Layer 9 of a small transformer language model trained on English Wikipedia (14 layers, counted from 0, width 64).
A neuron's activation on a vector x is GELU(weights . x), where the dot is the dot product.
The model reads these tokens: " 22" "," " 1926" " |" " Pit" "cher" " |" " Chicago" " White" " Sox" " |" " " " |" "\n" "|" " Marcus" " Mc" "B" "eth" " |" " June" " 6" "," " 2007" " |" " " " |" " Pit" "cher" " |" " Cincinnati" " Reds"

The vector x that enters this layer's MLP at each token. A number n stands for (n - 500) times 0.009.
0 " 22": 544,549,369,572,556,487,503,456,635,460,332,429,558,430,600,385,507,486,320,424,741,742,737,545,683,638,537,500,410,499,671,476,298,496,510,471,409,507,486,720,531,498,399,669,158,405,397,405,390,765,479,324,586,735,556,375,352,465,498,384,407,541,510,444
1 ",": 540,550,441,598,503,515,543,419,599,493,380,395,539,441,573,299,509,466,341,350,783,721,674,519,666,696,462,509,316,419,748,470,400,584,547,538,327,442,574,735,612,488,569,598,181,336,325,415,431,695,475,390,613,680,531,404,382,438,553,413,439,480,396,422
2 " 1926": 595,538,387,433,596,563,449,320,621,638,446,505,641,391,523,298,370,569,414,240,789,714,611,574,802,547,687,418,239,436,686,472,441,543,562,472,395,562,504,615,455,535,570,608,313,418,233,502,434,664,357,437,448,708,500,320,522,414,541,412,399,491,548,428
3 " |": 566,518,381,579,613,447,529,409,575,407,479,522,539,380,586,335,555,564,360,264,772,693,640,510,578,617,584,602,285,397,747,464,328,501,518,480,396,482,509,655,684,545,667,665,256,376,374,408,396,688,349,348,627,701,520,359,444,492,478,352,324,511,570,365
4 " Pit": 411,755,322,711,573,524,392,434,548,483,393,579,573,418,664,401,487,353,552,318,571,672,555,450,700,495,698,620,98,169,539,448,444,574,504,509,355,574,472,655,509,634,582,728,459,540,375,347,444,562,426,395,719,663,640,525,458,407,287,540,321,405,491,425
5 "cher": 459,855,258,597,460,572,522,521,507,413,397,570,503,401,730,449,471,463,524,247,747,604,570,544,663,557,830,540,196,178,647,437,384,475,541,475,462,547,510,644,451,684,585,594,359,583,367,374,404,496,505,349,635,585,663,459,519,437,369,468,334,356,390,438
6 " |": 484,541,407,569,615,474,577,469,493,366,470,556,590,396,643,386,545,555,395,270,748,668,639,459,614,599,604,577,273,343,757,478,318,483,499,511,455,503,457,681,681,592,730,603,278,455,352,376,363,584,381,350,652,706,520,349,466,519,423,311,356,474,532,325
7 " Chicago": 384,679,363,558,556,614,451,425,641,488,482,554,517,391,640,384,447,543,427,241,714,659,568,414,799,554,762,539,195,213,621,526,439,580,567,546,350,583,422,597,431,537,667,611,443,692,288,554,327,558,517,362,567,640,605,307,535,394,354,370,411,391,465,400
8 " White": 388,810,329,551,598,617,611,408,554,333,532,436,562,467,648,485,466,532,366,189,686,736,572,400,689,597,723,515,239,141,532,476,424,569,537,444,427,502,430,708,426,629,604,658,475,646,389,388,373,470,499,310,661,651,597,470,478,357,367,395,409,440,462,443
9 " Sox": 367,794,420,595,521,660,485,537,580,414,507,544,651,363,574,484,497,458,386,226,777,628,617,401,679,544,684,449,189,173,623,509,490,507,464,560,416,536,511,674,400,664,644,576,354,674,376,432,389,600,467,295,572,693,597,443,406,389,329,426,417,415,469,357
10 " |": 477,514,492,577,651,519,544,486,511,370,477,569,604,394,637,387,571,572,357,249,748,696,631,394,597,600,574,568,252,310,714,480,353,471,509,534,424,484,455,680,656,589,733,603,295,490,338,357,362,547,358,373,604,723,518,378,478,525,453,297,333,477,589,317
11 " ": 383,608,473,542,640,534,514,463,628,449,419,685,643,400,511,343,394,516,495,180,681,651,604,288,744,618,675,601,237,269,665,435,389,384,642,393,424,504,536,626,545,583,395,648,396,485,327,317,454,581,298,625,579,690,489,443,593,552,470,244,441,552,460,433
12 " |": 522,483,305,620,624,478,500,483,508,282,474,557,546,371,591,388,475,592,408,269,727,706,574,386,599,630,626,533,203,380,727,459,322,429,567,541,333,525,496,650,688,576,677,624,395,488,398,424,408,600,245,440,672,650,541,352,454,531,467,300,348,578,658,397
13 "\n": 428,651,456,566,610,409,484,497,633,558,369,402,601,452,534,408,442,447,368,410,610,690,707,579,581,677,531,465,295,598,771,538,296,527,492,455,391,326,623,696,694,480,449,633,214,318,494,488,432,625,482,338,524,754,593,434,413,383,471,369,480,470,507,311
14 "|": 579,596,413,671,865,470,582,379,547,440,396,416,511,372,501,468,496,401,484,223,702,699,631,588,703,618,499,597,342,464,672,527,455,444,512,530,427,578,498,633,719,478,560,577,222,354,417,495,436,522,326,277,506,662,626,377,497,446,490,363,373,416,459,357
15 " Marcus": 505,754,227,414,683,639,512,416,582,514,289,475,415,508,495,615,351,402,394,244,643,687,491,560,591,550,691,618,164,316,510,477,562,484,542,613,378,601,599,661,545,718,648,676,341,379,523,465,369,508,345,291,632,589,590,385,591,448,465,561,486,313,389,450
16 " Mc": 537,916,380,385,739,498,580,540,620,562,316,545,424,362,550,551,389,371,460,199,627,625,451,456,690,498,597,520,304,374,579,401,560,473,583,457,338,509,647,634,587,563,602,684,393,521,412,486,343,465,502,462,643,718,595,404,574,433,293,583,379,328,417,316
17 "B": 440,704,228,539,735,505,710,341,599,558,339,561,474,295,560,445,485,420,516,144,625,636,510,513,724,647,784,430,329,427,519,377,454,477,491,469,426,501,523,631,457,633,494,580,312,505,378,527,533,348,484,509,662,797,565,435,505,436,341,588,426,431,502,376
18 "eth": 310,694,173,485,648,560,581,396,536,470,365,422,424,346,589,452,425,473,423,125,723,711,477,694,658,569,853,373,403,280,496,347,503,495,620,519,338,524,579,672,506,810,518,541,413,487,391,482,523,433,485,471,537,651,590,489,567,368,494,558,468,378,479,463
19 " |": 421,468,416,559,678,468,615,456,589,410,526,452,493,355,520,447,582,527,395,198,676,621,481,512,654,623,617,501,275,272,719,408,497,445,484,508,398,534,595,621,742,724,811,588,272,427,406,400,377,468,366,386,609,692,488,427,572,482,308,493,464,392,553,339
20 " June": 475,340,388,686,662,647,523,296,649,467,462,605,577,439,578,498,535,425,399,144,601,758,524,583,837,513,622,459,330,325,641,493,554,484,489,542,437,520,564,553,468,568,568,649,189,456,378,584,368,452,350,498,550,603,507,297,588,394,417,596,429,478,512,340
21 " 6": 374,573,537,534,695,580,503,398,607,470,437,554,485,344,482,510,660,526,319,253,685,641,449,524,831,684,543,352,347,186,577,585,504,484,452,497,297,558,544,525,435,617,563,666,180,578,505,422,486,489,336,469,513,776,488,354,643,442,385,533,363,524,476,476
22 ",": 356,400,506,629,599,659,556,340,595,476,410,471,503,456,496,407,578,510,321,162,707,684,435,488,756,666,443,367,301,181,686,460,652,533,521,587,276,485,593,678,586,572,721,606,247,536,403,388,552,444,417,526,566,636,436,461,519,371,576,533,432,470,373,448
23 " 2007": 487,480,449,520,708,543,458,338,704,635,538,516,535,363,498,352,499,514,418,141,758,684,476,502,810,473,619,334,290,338,658,596,592,419,597,530,388,528,633,607,476,599,527,591,351,512,319,460,505,493,351,593,404,744,465,284,616,366,472,446,337,421,464,467
24 " |": 472,419,402,618,658,529,487,397,612,445,505,499,491,369,531,379,607,564,380,217,745,654,470,424,632,590,694,512,204,256,702,412,499,423,432,494,327,565,538,593,695,630,805,691,386,444,393,444,466,568,277,430,559,712,482,453,567,414,434,385,316,473,621,395
25 " ": 324,568,385,618,673,537,489,409,684,519,471,609,584,419,464,342,475,466,552,178,666,596,487,340,787,584,726,605,277,230,660,416,496,385,514,316,375,523,610,591,570,655,431,702,403,399,334,412,508,544,307,643,524,683,426,468,667,528,437,327,431,541,432,459
26 " |": 445,463,279,692,628,500,476,465,545,368,529,513,496,404,572,378,534,542,454,262,703,615,466,379,651,577,716,529,179,304,728,401,457,423,403,503,309,566,543,606,710,643,756,679,453,456,363,514,450,560,247,442,673,655,494,387,538,446,438,360,305,521,640,445
27 " Pit": 308,715,288,807,598,529,366,505,524,477,445,546,574,458,637,426,498,353,619,327,541,636,544,416,712,466,719,578,129,135,522,443,488,557,459,507,279,557,519,628,506,634,587,735,529,537,378,427,436,501,406,427,715,629,599,555,472,401,285,510,322,426,536,467
28 "cher": 361,808,250,683,478,593,516,577,500,411,451,553,507,445,730,496,475,458,571,231,710,565,563,539,693,526,831,542,221,119,632,439,425,471,500,470,401,536,559,648,453,667,593,598,422,596,380,414,389,393,482,369,650,535,631,485,544,414,363,460,303,339,385,486
29 " |": 358,516,375,624,601,550,602,517,466,366,541,541,593,434,661,391,524,563,473,263,704,602,561,351,654,535,680,534,236,224,733,402,401,456,429,515,438,542,444,656,709,648,806,585,396,559,356,430,377,464,337,359,668,657,516,401,543,457,375,330,350,419,580,399
30 " Cincinnati": 346,721,331,632,618,675,562,484,614,571,499,669,606,308,667,432,505,483,522,282,698,561,492,411,726,495,745,387,207,150,515,560,450,585,573,572,324,428,469,585,428,549,710,626,536,703,313,564,268,519,401,402,501,557,532,399,471,471,330,399,423,357,487,452
31 " Reds": 330,755,408,578,511,710,536,488,596,368,551,491,588,376,619,512,517,449,414,113,646,673,584,426,712,421,703,424,295,27,576,466,477,477,459,497,435,522,553,671,392,625,701,633,413,675,397,445,464,522,416,351,592,650,608,526,393,440,408,404,464,413,583,362

Each question shows the input weights of one neuron of the MLP. A number n stands for (n - 500) times 0.0018.

n72: 482,427,512,429,542,527,533,436,491,447,546,421,311,385,716,460,393,324,560,704,487,480,467,416,461,673,365,622,349,590,497,294,453,660,543,524,593,725,560,456,595,455,500,390,514,338,534,741,449,441,457,499,352,781,300,572,483,454,453,707,679,480,449,513
Which token does this neuron like most? 17 "B"

n172: 599,402,640,601,586,566,369,607,335,284,451,545,254,576,655,338,535,516,545,523,358,564,547,435,426,531,398,419,481,515,553,343,516,467,429,486,560,325,430,473,479,511,441,504,612,668,509,623,414,575,642,720,583,662,509,196,566,556,457,523,426,611,583,334
On which token does it fire most, and how strongly? 12 " |", at about 1.1

n80: 669,562,322,469,515,582,630,661,462,564,406,649,463,767,365,459,533,554,627,562,464,470,423,311,392,497,252,548,495,586,622,417,504,596,419,514,457,513,404,585,523,537,539,555,594,430,528,573,580,488,494,307,396,567,495,366,349,444,368,404,562,519,440,462
Its three highest activations, in order, are on tokens 13 "\n", 15 " Marcus", 16 " Mc"

n185: 484,453,468,544,536,516,459,374,498,435,535,399,547,492,379,710,481,603,309,511,369,628,567,524,443,626,305,577,586,741,556,638,486,508,396,415,461,511,436,463,219,574,474,737,525,665,445,681,365,702,559,512,389,481,400,418,497,463,497,605,281,463,451,427
On which two tokens does it fire most, strongest first? 0 " 22", 20 " June"

n54: 488,375,523,518,637,550,482,448,375,674,640,370,542,322,415,491,528,433,349,490,433,296,397,358,468,678,594,569,637,580,532,457,337,437,386,492,559,553,443,447,695,645,591,614,516,463,594,500,406,559,620,555,435,431,438,574,519,622,341,419,625,400,469,475
On which two tokens does it fire most, strongest first? 19 " |", 24 " |"

n134: 522,511,501,547,358,480,527,615,486,477,464,514,505,620,597,621,460,341,564,449,637,548,401,359,542,273,597,353,472,499,548,707,515,362,478,743,638,729,525,534,530,242,539,367,542,387,577,529,402,559,533,435,627,429,509,498,383,658,620,445,526,373,536,424
On which token does it fire most, and how strongly? 31 " Reds", at about 0.99

n142: 424,449,507,391,444,428,608,559,418,510,538,445,513,532,532,541,684,387,264,537,463,310,576,454,592,515,402,536,456,488,641,546,501,531,450,539,552,621,608,520,402,566,549,517,475,324,478,562,273,496,778,447,608,521,539,498,569,542,363,541,359,583,443,379
Which token does this neuron like most? 19 " |"

n158: 470,536,583,597,538,409,381,557,530,423,429,679,615,446,522,350,509,523,548,661,661,238,360,330,574,658,430,448,561,552,376,355,436,410,518,635,483,672,557,787,495,534,500,587,521,450,619,523,616,419,522,201,324,260,568,398,355,367,520,638,625,614,612,482
Which token does this neuron like most? 9 " Sox"

n87: 597,342,570,549,195,529,761,365,323,434,436,421,697,811,423,397,676,565,594,602,518,462,409,468,628,610,392,299,524,571,717,523,354,514,378,529,384,360,490,476,670,314,383,448,599,553,339,792,606,374,457,250,535,555,456,474,531,478,678,354,532,525,489,435
Its three highest activations, in order, are on tokens 1 ",", 13 "\n", 22 ","

n93: 493,396,437,810,630,523,424,414,526,455,550,520,534,521,485,476,578,497,370,629,627,639,375,567,292,476,337,382,450,552,510,516,476,451,523,524,441,536,568,895,446,292,228,463,439,636,397,387,394,582,555,546,376,293,300,570,443,471,722,801,485,598,346,678
On which token does it fire most, and how strongly? 22 ",", at about 2

n32: 559,467,652,546,395,568,481,573,406,432,450,659,443,414,547,364,555,411,408,580,462,443,548,449,688,507,482,413,617,471,431,471,328,387,480,516,638,468,576,683,355,548,665,428,474,586,598,442,373,444,616,483,650,325,513,607,535,693,412,558,501,533,509,365
Which token does this neuron like most? 31 " Reds"

n167: 592,316,418,603,303,615,582,501,544,401,509,377,575,466,488,504,495,505,503,559,368,414,567,624,463,574,475,877,486,605,503,503,515,577,380,637,433,449,373,456,550,383,234,682,622,494,287,493,438,580,381,671,378,626,392,573,724,470,553,467,623,527,403,482
On which two tokens does it fire most, strongest first? 25 " ", 11 " "

n16: 313,405,481,593,440,563,310,450,590,524,552,570,335,488,641,373,527,232,603,657,479,187,325,551,259,695,414,723,571,582,648,390,521,436,591,824,518,297,532,586,676,462,514,419,320,592,698,608,614,654,246,713,519,553,525,408,488,579,401,438,256,570,506,605
On which two tokens does it fire most, strongest first? 26 " |", 12 " |"

n132: 696,460,693,383,634,428,436,637,709,396,448,386,631,547,493,313,520,573,455,537,505,376,380,301,571,402,548,390,530,574,674,559,511,624,344,650,541,716,441,418,393,429,336,626,646,278,572,508,519,363,397,542,744,460,533,458,391,680,568,499,499,601,347,442
Which token does this neuron like most? 11 " "

n78: 856,601,424,453,361,438,363,395,522,517,670,293,287,476,233,413,547,706,671,520,384,617,597,285,515,595,273,535,532,550,446,489,688,565,414,387,528,585,592,501,523,302,440,382,373,246,461,649,436,668,516,500,366,508,719,494,477,524,429,689,355,596,428,690
Which token does this neuron like most? 1 ","

n148: 472,290,493,491,674,544,369,576,706,459,605,422,412,495,474,328,740,545,370,731,585,705,439,472,526,650,315,290,541,478,487,390,416,401,379,500,629,593,352,497,520,663,356,503,592,305,545,381,600,497,630,367,284,486,431,670,616,255,633,673,634,513,411,526
Which token does this neuron like most? 22 ","

n91: 694,399,502,366,399,474,422,380,383,426,484,589,392,596,457,569,491,494,471,336,208,454,477,351,702,512,481,435,512,637,357,578,619,502,612,557,431,450,498,466,571,298,588,750,517,546,705,486,529,338,443,649,612,538,628,578,542,418,367,616,420,646,475,446
Its three highest activations, in order, are on tokens 16 " Mc", 20 " June", 21 " 6"

n79: 693,545,502,507,434,506,435,438,534,551,228,549,414,445,528,472,476,497,266,612,238,653,496,401,526,417,227,660,575,504,631,487,501,492,585,473,613,547,370,622,435,390,505,541,375,392,576,575,716,653,635,589,521,513,363,455,542,633,467,438,524,322,627,506
Its three highest activations, in order, are on tokens 0 " 22", 1 ",", 13 "\n"

n124: 258,547,605,193,532,612,570,613,424,707,432,357,814,660,605,570,619,448,495,639,646,614,489,471,490,342,553,422,481,481,549,481,315,405,458,349,573,355,563,473,512,435,510,539,644,432,391,560,399,579,599,400,410,240,695,569,507,463,533,385,353,382,398,583
On which token does it fire most, and how strongly? 30 " Cincinnati", at about 1.4

n179: 484,438,571,574,612,508,464,451,711,561,358,476,483,661,467,552,491,501,663,497,514,505,436,399,481,488,371,538,394,558,317,505,475,612,561,639,741,497,608,641,424,578,374,300,508,547,373,744,375,530,498,540,456,606,304,500,325,461,651,486,299,593,405,451
On which token does it fire most, and how strongly? 23 " 2007", at about 0.68

n69: 518,498,595,425,471,621,382,530,568,517,717,503,504,696,458,266,540,605,550,590,419,501,483,345,341,486,647,314,652,433,417,600,625,574,588,356,446,392,496,534,457,306,457,620,474,408,374,508,438,584,403,560,447,553,711,500,380,256,581,389,483,591,576,583
Which token does this neuron like most? 2 " 1926"

n112: 436,490,524,438,576,563,654,347,541,785,654,487,510,456,340,259,460,462,471,537,369,587,312,495,438,410,417,530,712,563,643,506,473,588,764,483,476,528,366,403,367,271,573,605,381,499,540,604,402,577,469,378,425,548,476,472,458,470,673,553,466,409,710,615
Which token does this neuron like most? 2 " 1926"

n149: 426,422,566,653,550,594,504,606,516,308,324,500,594,482,532,431,455,359,636,756,637,588,510,650,265,482,369,612,504,564,627,543,307,499,601,446,522,433,317,518,390,424,371,551,530,502,429,612,333,479,600,568,468,784,612,582,399,603,482,295,567,528,348,510
Which token does this neuron like most? 0 " 22"

n88: 595,546,531,602,318,477,753,456,530,404,496,365,511,569,441,418,265,655,465,616,759,509,611,490,549,366,460,313,500,713,637,302,590,495,289,673,335,501,399,462,400,535,489,343,693,479,648,632,397,605,315,630,447,462,408,479,552,384,450,533,493,633,340,549
On which token does it fire most, and how strongly? 2 " 1926", at about 0.65

n161: 491,415,694,531,440,398,543,580,410,428,307,457,457,566,415,505,551,536,532,638,472,310,483,298,424,653,364,599,388,639,644,577,595,389,643,552,391,291,243,537,700,476,416,611,482,358,491,575,391,623,716,518,526,749,360,456,566,671,477,433,419,434,430,552
Which token does this neuron like most? 13 "\n"

n168: 440,341,590,38,228,575,583,646,414,484,516,365,658,456,453,549,584,460,581,330,584,558,585,639,643,489,158,485,571,723,455,444,403,525,421,615,579,501,438,481,704,314,452,413,547,314,401,483,408,438,562,531,625,757,392,630,545,801,451,492,438,600,402,623
Which token does this neuron like most? 1 ","

n73: 551,468,392,488,455,278,485,751,386,243,557,452,430,547,630,624,495,371,728,482,491,215,518,535,548,518,460,458,443,677,483,414,550,648,586,396,425,553,388,434,461,425,393,734,513,447,508,511,506,568,392,546,686,481,690,444,383,645,563,391,449,616,513,591
Which token does this neuron like most? 12 " |"

n49: 527,481,634,472,639,571,600,282,582,557,462,572,415,515,265,462,490,498,453,445,413,592,452,616,519,444,489,517,792,598,525,415,574,494,481,673,613,600,421,532,410,279,419,388,347,422,651,454,455,583,373,450,416,514,466,297,806,557,565,646,332,678,413,461
Which token does this neuron like most? 20 " June"

n84: 417,410,633,599,336,539,735,470,365,484,606,392,504,401,417,343,553,397,613,525,576,367,603,544,280,587,318,676,738,604,534,420,430,518,457,420,555,396,629,480,436,443,747,502,533,585,318,582,384,620,447,639,530,544,744,413,536,542,323,376,514,432,455,474
On which two tokens does it fire most, strongest first? 6 " |", 1 ","

n175: 443,538,708,548,510,425,576,580,490,433,410,451,499,369,606,406,596,655,324,667,503,607,421,641,387,313,617,447,471,488,428,441,387,527,407,505,497,632,432,688,362,358,611,686,564,510,420,410,529,489,554,429,460,409,554,562,476,493,374,557,663,524,363,522
Which token does this neuron like most? 8 " White"

n33: 458,560,584,390,550,564,509,685,565,418,653,677,558,349,503,474,672,384,557,442,402,415,322,498,394,538,422,210,430,564,498,588,572,366,309,534,613,439,507,617,532,645,423,416,469,479,390,692,585,511,498,540,475,496,582,487,406,431,479,357,587,496,621,483
On which token does it fire most, and how strongly? 31 " Reds", at about 0.72

n189: 439,629,856,508,471,471,454,356,571,467,384,382,591,466,441,269,566,576,509,357,601,497,435,552,441,610,378,222,507,711,388,666,493,480,388,598,614,389,711,596,477,474,699,246,547,508,631,441,289,567,555,505,474,507,367,620,429,565,598,746,319,570,496,515
Which token does this neuron like most? 22 ","

n94: 512,687,415,441,479,448,426,410,506,493,577,461,441,515,534,353,538,503,221,530,352,514,555,578,572,431,545,459,470,492,463,523,635,633,617,525,571,514,445,609,473,534,531,624,372,384,595,500,502,547,631,541,454,417,384,596,514,527,503,574,363,536,569,471
Which token does this neuron like most? 18 "eth"

n170: 515,453,222,600,371,320,567,492,454,462,558,338,433,588,537,647,493,472,629,381,543,420,420,632,553,491,553,392,531,495,612,380,295,436,411,459,311,593,628,457,565,614,447,708,627,553,691,456,436,467,505,454,405,388,637,452,402,450,734,525,617,507,481,576
On which token does it fire most, and how strongly? 18 "eth", at about 2.9

n181: 657,528,363,447,591,463,426,543,639,457,513,437,381,698,668,367,636,563,660,515,355,503,237,300,533,333,609,615,416,572,566,361,397,525,263,612,527,476,595,482,620,581,483,496,440,418,428,604,507,433,486,604,601,520,450,468,505,444,603,522,553,587,505,469
On which token does it fire most, and how strongly? 26 " |", at about 2.9

n1: 504,517,362,531,359,745,644,476,547,465,578,431,551,506,714,427,479,524,388,706,372,466,485,370,481,460,601,351,352,642,452,473,526,502,449,534,342,626,469,471,588,351,510,465,558,437,473,475,531,440,437,639,407,644,496,626,506,448,590,438,515,547,481,341
Which token does this neuron like most? 26 " |"

n108: 559,480,395,384,508,375,581,353,592,629,362,415,390,468,632,636,565,366,335,449,419,527,424,550,475,649,522,483,540,592,580,368,478,399,617,537,510,591,389,526,468,550,444,592,447,493,604,624,632,384,581,547,530,472,485,615,444,638,442,530,540,452,530,512
Which token does this neuron like most? 17 "B"

n138: 552,369,417,521,539,549,572,703,518,381,471,471,554,422,519,520,499,530,521,527,562,458,522,629,434,529,638,455,606,439,657,365,286,413,325,684,476,529,409,301,494,515,425,535,491,366,556,681,492,520,608,540,743,483,291,564,488,551,659,353,755,538,344,218
Which token does this neuron like most? 6 " |"

n63: 379,416,457,325,426,338,447,572,526,518,613,555,697,586,595,329,680,447,672,618,466,333,555,469,530,628,502,550,453,529,562,454,496,447,643,463,448,404,349,519,524,550,487,421,635,386,479,519,372,466,555,326,516,427,638,720,450,537,591,609,369,416,558,336
Which token does this neuron like most? 27 " Pit"

n57: 474,463,426,404,528,504,584,512,488,615,591,479,508,641,448,386,504,565,412,476,432,385,356,569,333,358,672,422,501,290,405,663,527,676,480,531,525,433,495,719,454,398,627,564,480,489,658,515,626,563,523,539,490,530,561,533,509,458,442,585,664,474,434,439
Which token does this neuron like most? 31 " Reds"